Layer 3 of a small transformer language model trained on English Wikipedia (13 layers, counted from 0, width 96).
A neuron's activation on a vector x is GELU(weights . x + bias), where the dot is the dot product.

Input weights of the MLP neurons that the questions are about. A number n stands for (n - 500) times 0.0021.
n13 (bias -0.017): 449 581 477 288 541 663 305 606 707 418 473 524 445 355 550 672 422 366 255 531 544 679 405 465 354 576 466 427 326 371 554 519 490 618 468 610 348 407 362 469 584 563 472 358 667 483 623 381 539 479 589 520 593 487 533 432 640 451 695 381 429 476 441 475 561 620 490 692 337 405 618 510 520 652 490 417 470 625 449 433 526 468 507 693 117 449 658 666 386 564 486 563 598 563 484 733
n15 (bias -0.042): 714 459 443 274 490 562 666 456 493 367 367 552 677 423 316 598 420 694 508 563 532 537 362 487 503 439 489 229 570 775 362 651 404 485 627 377 346 340 186 503 422 545 362 496 500 486 348 593 709 540 633 594 295 461 393 549 379 261 582 470 423 437 463 435 598 614 514 798 327 676 580 476 466 474 453 580 600 742 604 577 593 598 526 397 545 378 454 515 283 391 440 439 524 562 716 583
n24 (bias -0.040): 373 634 558 420 235 660 578 511 597 395 568 479 521 348 459 810 468 620 321 524 500 462 489 401 649 442 448 541 486 655 366 455 460 479 485 658 300 497 283 591 433 600 627 306 427 598 547 507 493 447 570 632 644 426 379 638 725 606 600 581 400 630 490 418 556 694 401 625 478 465 317 487 404 521 555 591 369 642 476 359 355 252 661 562 262 374 525 417 562 538 398 582 551 545 555 493
n51 (bias 0.005): 485 471 543 489 648 463 569 454 566 422 310 434 504 472 378 504 706 657 843 484 426 330 556 457 546 335 488 714 449 552 642 471 504 496 78 803 411 555 446 462 632 344 286 508 288 530 681 425 700 626 449 591 530 627 425 588 460 644 579 402 573 645 322 684 511 454 680 733 461 400 400 201 308 508 477 460 530 442 523 538 459 721 660 674 385 359 363 452 614 481 524 477 335 283 449 425
n72 (bias -0.028): 713 377 296 500 426 534 649 356 511 700 365 449 373 508 514 583 646 471 452 684 456 417 402 469 592 490 478 671 449 460 568 338 535 400 492 643 611 575 342 468 510 396 647 633 633 475 496 634 390 559 540 489 744 615 385 445 459 479 383 435 332 504 596 310 675 438 421 433 624 421 600 321 537 346 389 522 535 457 663 403 794 321 569 392 493 660 384 541 496 543 566 695 359 608 106 548
n95 (bias -0.047): 528 658 364 453 361 605 532 581 563 388 449 474 687 204 343 654 450 583 469 534 681 622 391 288 425 645 519 460 635 504 651 514 305 659 496 315 467 518 467 275 644 473 461 403 625 453 662 569 359 594 680 690 309 647 312 330 504 407 507 638 633 443 541 469 440 448 458 379 386 363 578 479 654 530 530 373 482 552 568 581 572 450 282 545 397 485 674 624 190 618 500 299 566 736 570 634
n119 (bias -0.028): 580 361 517 470 698 573 493 441 388 492 466 543 488 714 546 500 436 649 671 488 813 423 230 657 284 475 609 359 721 612 638 486 429 607 516 441 550 548 473 490 564 472 407 612 431 716 392 719 508 675 368 545 703 590 785 563 391 559 493 556 373 669 436 424 529 504 320 276 479 373 650 563 193 244 285 513 504 600 442 404 357 445 531 481 718 442 488 460 178 412 488 580 378 338 442 464
n144 (bias -0.046): 553 317 621 578 557 527 291 382 371 337 806 610 606 585 591 522 487 410 508 399 567 633 466 298 611 230 467 568 431 590 468 542 516 476 309 430 621 504 600 755 541 542 356 310 449 551 693 358 551 412 695 571 500 465 336 558 462 651 575 420 564 640 489 450 569 669 527 641 661 665 424 261 286 570 692 567 563 629 577 556 292 423 508 532 666 447 307 437 142 420 88 429 346 334 647 649
n158 (bias -0.044): 345 381 545 571 555 698 365 365 500 419 402 322 541 646 645 459 523 507 504 441 551 365 611 367 463 459 485 551 670 627 252 366 157 526 500 638 595 340 474 619 347 462 596 397 535 536 447 478 349 633 345 669 584 525 628 556 566 581 623 407 686 619 605 587 570 650 437 338 360 390 427 269 513 594 642 436 343 383 385 697 661 412 600 493 575 585 699 385 442 558 560 211 377 466 328 590
n205 (bias -0.031): 355 725 518 602 485 427 243 275 443 611 376 348 557 432 424 549 729 322 479 561 242 411 411 230 426 591 631 644 721 691 423 538 460 548 415 578 756 253 617 361 549 563 241 569 337 540 513 417 474 463 631 540 727 488 673 643 515 628 564 482 407 508 351 290 689 382 542 557 583 537 500 388 589 633 669 709 591 512 492 448 571 675 558 447 525 443 720 110 414 428 359 368 606 329 572 525
n206 (bias -0.036): 476 385 505 314 532 646 387 616 290 629 500 526 530 428 694 251 424 461 434 453 519 590 308 341 500 373 483 585 578 332 555 757 275 504 711 361 329 715 551 539 567 535 522 491 694 529 798 237 554 492 565 744 331 434 579 606 782 352 361 295 551 583 760 172 647 491 561 530 544 423 278 594 890 426 321 339 542 252 612 491 600 655 535 599 491 504 709 411 541 695 500 407 659 552 424 337
n231 (bias -0.035): 708 456 552 384 531 613 479 543 471 683 521 254 537 443 543 691 527 674 305 230 582 630 549 277 477 662 507 446 420 358 431 732 451 424 504 566 565 603 536 428 550 507 466 551 370 500 221 656 577 401 507 386 409 647 447 566 456 406 608 687 493 319 457 436 787 535 569 610 352 504 533 451 290 611 363 471 595 406 691 370 288 708 419 522 549 375 602 671 389 644 600 339 507 537 476 511
n237 (bias -0.053): 795 635 658 529 685 508 565 705 629 526 348 274 660 572 466 536 527 469 34 236 440 616 522 470 398 468 305 542 561 385 282 488 362 530 292 386 384 891 607 372 508 558 504 453 523 555 254 597 464 372 500 500 556 434 504 545 516 582 600 601 577 496 488 433 774 560 459 495 432 560 689 385 262 631 380 500 337 560 617 308 312 775 387 836 549 517 558 581 527 330 614 259 432 769 371 377
n253 (bias -0.059): 376 493 583 483 607 544 604 438 354 374 581 489 324 339 426 516 478 308 625 651 621 479 355 426 660 357 313 444 615 312 624 366 490 596 448 591 689 618 610 626 665 474 362 525 402 521 326 413 801 506 406 602 438 479 469 551 332 582 566 677 468 689 720 526 368 458 480 541 331 682 521 483 261 482 624 456 569 703 295 496 580 503 500 411 551 367 649 392 685 574 376 696 520 437 410 372
n259 (bias -0.034): 485 523 604 406 356 688 718 456 679 389 528 405 844 402 388 350 403 343 479 512 440 427 538 504 463 515 463 544 557 432 242 736 638 379 440 467 455 550 670 452 323 496 270 488 616 436 356 381 594 504 381 592 536 763 520 550 481 593 564 533 666 430 687 306 581 557 338 401 327 435 549 562 336 715 762 557 520 346 521 423 682 527 673 569 575 167 331 534 268 774 297 392 560 413 808 517
n292 (bias -0.041): 658 520 696 449 512 529 142 615 253 469 266 638 700 357 578 687 633 455 864 172 477 416 468 576 379 619 411 622 615 535 426 570 242 443 412 478 302 701 636 528 643 400 246 102 481 599 578 461 705 304 504 604 288 513 616 571 533 614 586 460 417 536 565 418 546 296 664 587 480 478 513 559 749 842 539 627 569 293 424 469 367 601 379 743 446 322 330 569 360 469 554 695 619 368 599 351
n316 (bias -0.016): 369 503 651 584 571 421 356 470 604 447 514 257 507 456 380 622 649 493 507 476 491 556 268 554 669 361 472 538 626 442 583 451 490 479 339 599 333 576 452 403 349 507 384 301 471 636 392 466 676 440 381 793 481 392 473 427 598 593 574 349 611 472 458 622 417 470 480 613 339 556 302 593 319 603 735 767 598 570 384 465 378 460 687 563 561 395 493 485 628 662 340 661 393 558 474 607
n322 (bias -0.022): 492 535 509 424 473 504 371 797 716 848 598 374 287 509 443 565 296 492 406 705 547 546 591 661 428 701 534 385 429 435 380 406 451 504 574 356 326 532 702 650 427 620 535 396 552 492 427 431 242 372 588 696 377 516 697 290 555 524 276 429 281 323 645 612 322 554 306 818 434 629 525 643 620 530 430 486 690 587 521 322 403 393 508 225 389 517 556 422 316 632 284 749 527 752 628 585
n351 (bias -0.083): 383 418 618 486 662 463 416 473 532 293 549 683 343 541 559 395 526 536 507 561 522 634 408 460 516 632 293 552 336 726 669 447 717 468 522 525 532 463 461 494 457 511 389 496 675 722 673 403 526 615 489 531 764 510 418 581 547 548 592 570 278 590 318 335 500 489 443 516 421 496 631 378 283 410 496 274 697 589 353 451 303 273 317 731 547 611 577 348 474 619 580 427 503 434 593 311
n357 (bias -0.020): 542 670 762 303 474 582 503 233 517 378 490 525 528 594 415 446 395 260 343 343 458 669 504 488 516 523 360 562 322 485 311 552 517 417 580 440 465 451 428 453 474 575 525 660 526 734 561 497 635 428 441 520 504 467 396 530 595 543 844 431 634 313 631 435 612 481 540 299 355 476 462 593 472 426 479 455 520 337 329 472 635 603 556 451 667 710 367 399 800 569 507 568 497 578 468 685
n363 (bias -0.013): 510 642 624 345 539 530 615 629 381 475 407 606 630 602 620 712 235 585 370 454 403 632 507 524 542 646 591 555 658 559 510 493 717 431 595 316 336 348 608 513 639 417 438 594 427 250 409 534 680 408 482 428 260 557 422 563 687 607 419 380 642 635 603 406 623 523 507 423 257 604 448 480 552 521 306 503 503 524 472 413 361 507 263 437 504 479 507 376 375 617 304 462 536 617 666 461
n395 (bias -0.040): 673 602 541 470 745 679 500 312 610 622 381 431 309 406 241 243 571 436 381 627 555 636 571 682 255 642 44 609 442 200 375 421 372 845 368 730 500 664 610 386 578 462 335 447 577 366 249 387 267 524 177 608 379 343 500 460 163 334 480 666 966 746 524 658 590 443 415 494 281 720 668 485 615 468 495 477 551 526 373 411 111 334 633 368 403 532 320 533 711 453 704 934 803 696 618 575
n470 (bias -0.043): 384 375 401 466 496 387 471 588 334 418 694 402 695 488 587 500 399 386 604 698 295 454 552 637 401 443 582 389 364 465 427 482 203 630 577 732 654 603 319 514 425 396 492 368 589 326 580 326 610 682 410 640 644 496 391 478 635 452 353 465 512 712 408 572 485 467 496 639 529 211 331 482 335 449 565 335 553 253 523 565 632 493 453 651 246 453 733 661 700 634 563 432 522 807 565 472
n495 (bias -0.032): 352 449 671 496 452 514 445 420 555 515 330 608 448 561 312 490 542 444 428 563 334 500 374 500 359 561 374 536 559 533 573 576 450 471 896 231 288 583 423 689 520 330 707 518 666 464 485 342 593 457 389 478 516 500 447 619 459 686 609 437 453 713 625 394 671 705 399 577 670 405 379 434 521 309 478 465 464 680 593 289 418 560 496 393 534 459 695 378 527 413 320 460 364 647 407 827
n500 (bias -0.026): 322 242 670 734 672 670 517 505 680 618 744 423 187 542 611 367 378 152 421 224 512 621 547 469 607 458 491 531 396 550 540 234 439 424 184 317 590 513 621 350 666 430 655 437 656 593 547 329 381 557 473 584 530 578 666 401 470 491 266 427 424 779 525 598 406 335 684 657 592 334 603 491 448 624 621 661 268 630 604 330 465 500 664 306 796 568 617 599 125 598 220 668 542 529 631 625
n509 (bias -0.058): 423 427 436 550 477 428 646 490 400 466 270 549 237 516 476 578 677 497 469 378 421 621 661 579 711 387 368 578 387 391 527 383 538 536 599 509 467 503 563 552 483 503 576 765 574 485 380 515 391 615 625 417 550 465 591 541 420 680 534 473 470 525 570 469 673 536 272 518 551 712 594 430 511 509 524 479 509 512 448 340 441 477 356 424 700 414 364 437 561 485 577 530 672 480 423 497

Each question shows a token from some text and the vector x that enters the MLP there. A number n stands for (n - 500) times 0.0077.

"e": 360 443 294 532 456 291 442 393 528 622 557 616 438 556 342 688 436 618 463 518 601 599 721 316 317 536 466 519 416 547 658 619 727 341 508 333 585 721 492 685 278 332 334 502 507 465 518 489 348 509 690 286 395 606 552 584 437 438 588 468 473 661 386 619 667 530 614 421 107 478 352 779 429 520 410 676 245 584 423 567 716 473 569 676 559 564 471 500 620 434 535 518 591 415 337 428
The neuron with the highest activation: n231

" a": 466 435 393 580 440 291 443 500 526 642 519 580 524 614 346 586 388 532 472 517 545 509 644 279 351 560 378 437 435 548 661 588 640 404 435 293 535 725 560 710 206 331 400 506 474 493 431 482 379 509 752 163 422 609 617 553 418 376 529 457 575 685 355 667 630 465 549 492 74 444 414 798 547 514 452 645 291 643 513 553 736 536 522 721 494 594 497 466 620 458 548 509 543 531 330 414
The two highest activations, in order: n237, n231

" Ch": 399 434 342 571 515 295 529 472 467 616 521 611 479 549 449 587 412 549 547 536 563 499 652 261 317 476 421 408 461 596 657 634 639 442 476 360 549 730 523 695 194 404 369 487 516 406 519 472 355 547 703 157 426 567 578 417 507 397 513 449 560 674 276 660 589 440 506 359 193 439 309 835 495 443 485 756 291 519 461 665 706 581 546 734 551 635 600 427 611 466 479 560 567 551 408 395
The neuron with the highest activation: n470

" b": 384 409 309 600 473 265 435 466 521 582 564 626 434 549 388 584 387 518 431 564 624 438 675 246 421 493 349 467 452 582 677 574 615 444 442 412 559 650 641 778 152 315 360 463 494 479 541 429 372 451 757 245 402 603 520 486 502 495 530 538 517 710 354 727 635 520 606 440 162 440 362 812 457 557 461 681 284 611 503 566 726 492 577 625 562 594 472 445 581 437 515 553 568 461 391 415
The three highest activations, in order: n144, n253, n500

" A": 432 433 386 616 374 279 519 458 507 686 540 609 520 600 322 614 370 542 519 537 555 553 599 266 376 577 405 400 490 544 651 664 631 448 425 325 533 732 512 692 197 375 360 495 462 520 492 455 330 526 702 141 448 542 625 508 424 374 569 476 534 676 357 649 583 427 501 456 120 455 424 770 526 533 450 693 302 608 434 659 754 547 548 706 507 631 542 460 678 439 495 473 507 494 395 395
The neuron with the highest activation: n237

" with": 438 394 297 613 435 351 459 441 437 547 567 623 531 579 357 604 398 532 506 542 551 541 705 251 376 511 406 481 472 572 718 671 634 424 439 389 467 716 550 762 186 266 413 503 602 472 501 489 299 467 770 280 433 672 586 500 483 313 515 449 556 631 438 647 599 527 525 440 112 447 405 801 505 505 499 670 268 565 398 523 709 407 540 640 530 616 563 402 595 436 552 567 555 462 374 461
The two highest activations, in order: n158, n95

" co": 415 398 321 641 499 306 366 384 474 632 599 600 541 589 339 680 403 538 531 561 581 532 654 299 307 494 493 504 398 561 620 630 708 461 429 305 574 680 526 784 175 312 459 403 515 642 516 372 340 461 746 270 386 603 521 559 450 404 579 493 546 661 371 646 654 448 470 460 153 444 357 740 421 484 560 612 313 633 552 589 685 534 597 691 501 578 409 439 564 378 444 581 534 535 408 417
The neuron with the highest activation: n144

"m": 383 395 383 496 452 309 523 442 520 547 596 557 489 532 321 718 485 548 579 521 578 586 630 275 306 425 496 429 473 539 617 619 700 494 354 332 513 669 594 678 206 332 442 530 530 456 524 485 364 452 691 152 352 536 593 542 528 469 522 421 474 659 365 693 614 473 512 458 128 475 391 834 436 468 485 751 366 540 440 654 781 468 623 644 495 622 497 414 613 353 546 604 610 471 319 455
Which neuron fires most, and how strongly? n316, at about 0.18

" more": 392 396 403 620 464 386 401 502 476 572 503 593 477 637 339 657 395 548 569 515 612 628 658 306 343 567 384 460 479 525 593 553 628 415 357 301 581 723 596 761 220 281 379 462 510 427 451 506 368 422 807 184 414 599 583 557 467 377 567 486 522 542 408 637 632 474 620 501 60 383 378 807 521 549 477 632 378 578 480 600 761 471 544 573 509 558 497 451 635 513 557 577 551 491 362 383
Which neuron fires most, and how strongly? n231, at about 0.81

" att": 519 409 354 585 509 395 377 390 396 526 585 639 578 586 355 681 486 526 515 551 565 472 665 232 379 496 452 479 461 558 619 593 639 457 446 345 572 664 543 757 174 267 409 402 610 492 532 390 355 413 781 148 382 598 460 519 406 475 569 452 508 630 372 609 705 395 465 476 112 424 401 769 504 474 508 668 352 656 450 619 700 505 609 615 453 567 535 524 546 413 580 679 584 512 423 414
Which neuron fires most, and how strongly? n292, at about 1

"ed": 366 439 381 530 519 344 497 492 477 591 549 689 483 524 337 709 416 537 472 497 506 545 629 287 303 459 433 446 498 580 635 539 656 401 412 328 543 751 495 727 184 299 358 588 556 449 478 487 325 416 729 257 473 588 564 496 518 436 604 406 518 638 365 718 646 512 575 444 154 451 348 807 473 479 484 715 253 608 495 612 789 477 556 616 491 618 514 481 587 423 547 568 570 458 326 448
Which neuron fires most, and how strongly? n13, at about 0.19

"\"": 383 418 360 567 386 331 523 488 513 592 541 645 384 564 338 661 437 528 579 512 523 547 761 226 385 545 402 442 410 569 671 598 597 433 467 302 474 727 530 667 183 336 384 518 528 467 491 425 358 545 746 345 478 583 494 527 465 376 550 480 528 577 354 708 617 425 602 427 147 424 361 873 478 542 457 742 360 676 503 583 705 400 645 659 487 555 496 432 573 453 536 575 560 443 369 433
The neuron with the highest activation: n24

" —": 430 500 380 571 388 398 484 441 484 567 544 710 365 569 353 573 384 552 468 471 578 529 733 346 402 490 391 430 479 598 619 655 670 428 456 329 611 720 511 751 166 314 402 486 581 436 499 442 295 505 802 262 503 588 537 528 462 370 502 474 498 660 362 707 618 414 466 379 176 411 321 837 537 511 525 671 278 550 557 565 711 557 547 657 553 558 450 419 542 487 570 639 498 461 356 455
The neuron with the highest activation: n509

" tra": 364 411 324 593 484 286 433 485 488 660 549 583 493 637 333 622 408 664 473 618 590 464 644 227 441 565 407 434 411 590 687 620 589 446 394 288 557 734 597 790 199 314 453 460 463 536 553 431 341 507 785 301 429 591 544 581 499 424 556 503 473 633 408 702 591 435 479 443 129 424 412 754 471 471 434 686 278 593 457 543 719 480 555 603 468 480 491 439 570 460 533 593 637 438 399 422
Which neuron fires most, and how strongly? n322, at about 0.56

"oin": 438 455 349 479 578 358 413 470 478 603 537 675 509 605 266 666 451 509 580 574 505 561 663 208 407 537 543 473 509 583 626 586 685 411 448 249 562 704 494 780 175 291 420 586 513 464 476 406 311 477 707 205 465 542 502 628 428 375 551 403 476 569 411 659 625 476 544 416 147 453 414 854 505 482 453 676 262 535 506 549 719 484 501 631 479 576 597 511 671 449 492 510 547 500 417 436
The neuron with the highest activation: n495

"ased": 402 438 323 556 531 422 434 469 428 597 492 679 475 532 363 659 450 583 544 534 498 524 691 275 396 497 456 432 440 602 612 620 639 424 417 325 541 720 501 810 169 320 382 536 609 468 515 475 361 413 682 347 508 579 563 557 483 341 610 410 576 571 332 748 612 455 585 485 84 393 373 814 495 530 464 654 260 586 543 528 726 407 515 663 470 575 556 374 640 478 511 545 605 394 380 428
Which neuron fires most, and how strongly? n13, at about 0.37

" by": 459 400 380 615 469 343 452 418 444 484 534 634 500 573 356 652 475 545 513 521 526 603 751 247 347 510 377 537 400 588 642 659 726 444 470 401 475 700 528 716 152 316 370 487 613 540 453 449 254 463 708 275 431 650 616 498 432 346 537 434 526 622 345 669 596 438 548 432 137 447 390 754 520 540 551 629 286 619 458 584 701 449 571 680 463 638 549 402 628 452 529 595 545 468 387 399
The neuron with the highest activation: n351

" le": 405 438 314 635 519 395 405 404 498 594 569 595 463 655 328 577 363 545 539 577 584 510 649 306 339 475 480 438 483 579 734 615 611 460 480 261 609 706 524 786 179 344 396 501 478 617 462 410 370 492 752 271 421 597 508 582 446 407 491 465 474 624 352 616 638 492 491 439 99 444 387 821 462 417 526 705 213 588 555 563 659 533 556 671 498 530 481 469 575 410 561 501 599 475 402 475
The three highest activations, in order: n119, n495, n15

" Re": 307 416 301 588 482 306 414 436 527 625 577 578 446 647 311 678 468 588 559 554 597 500 674 276 363 561 454 452 430 590 629 627 634 425 501 327 531 737 513 701 209 332 357 444 582 472 548 426 412 523 694 239 499 593 558 521 426 480 634 479 469 619 279 590 611 464 511 392 111 433 477 849 478 428 477 749 267 626 436 627 677 506 563 614 534 576 465 527 581 464 440 522 598 420 402 424
The two highest activations, in order: n119, n351

" Q": 406 472 352 601 454 410 497 419 466 634 583 559 532 544 246 603 408 479 587 496 591 508 604 347 391 485 433 442 480 577 558 660 696 541 430 347 568 767 423 741 211 372 403 473 532 519 516 443 340 457 693 167 401 565 506 466 528 348 543 439 562 636 371 658 625 422 512 397 135 437 448 937 484 529 434 775 332 603 430 614 701 549 524 710 487 619 528 445 629 481 417 532 524 487 326 430
Which neuron fires most, and how strongly? n357, at about 0.71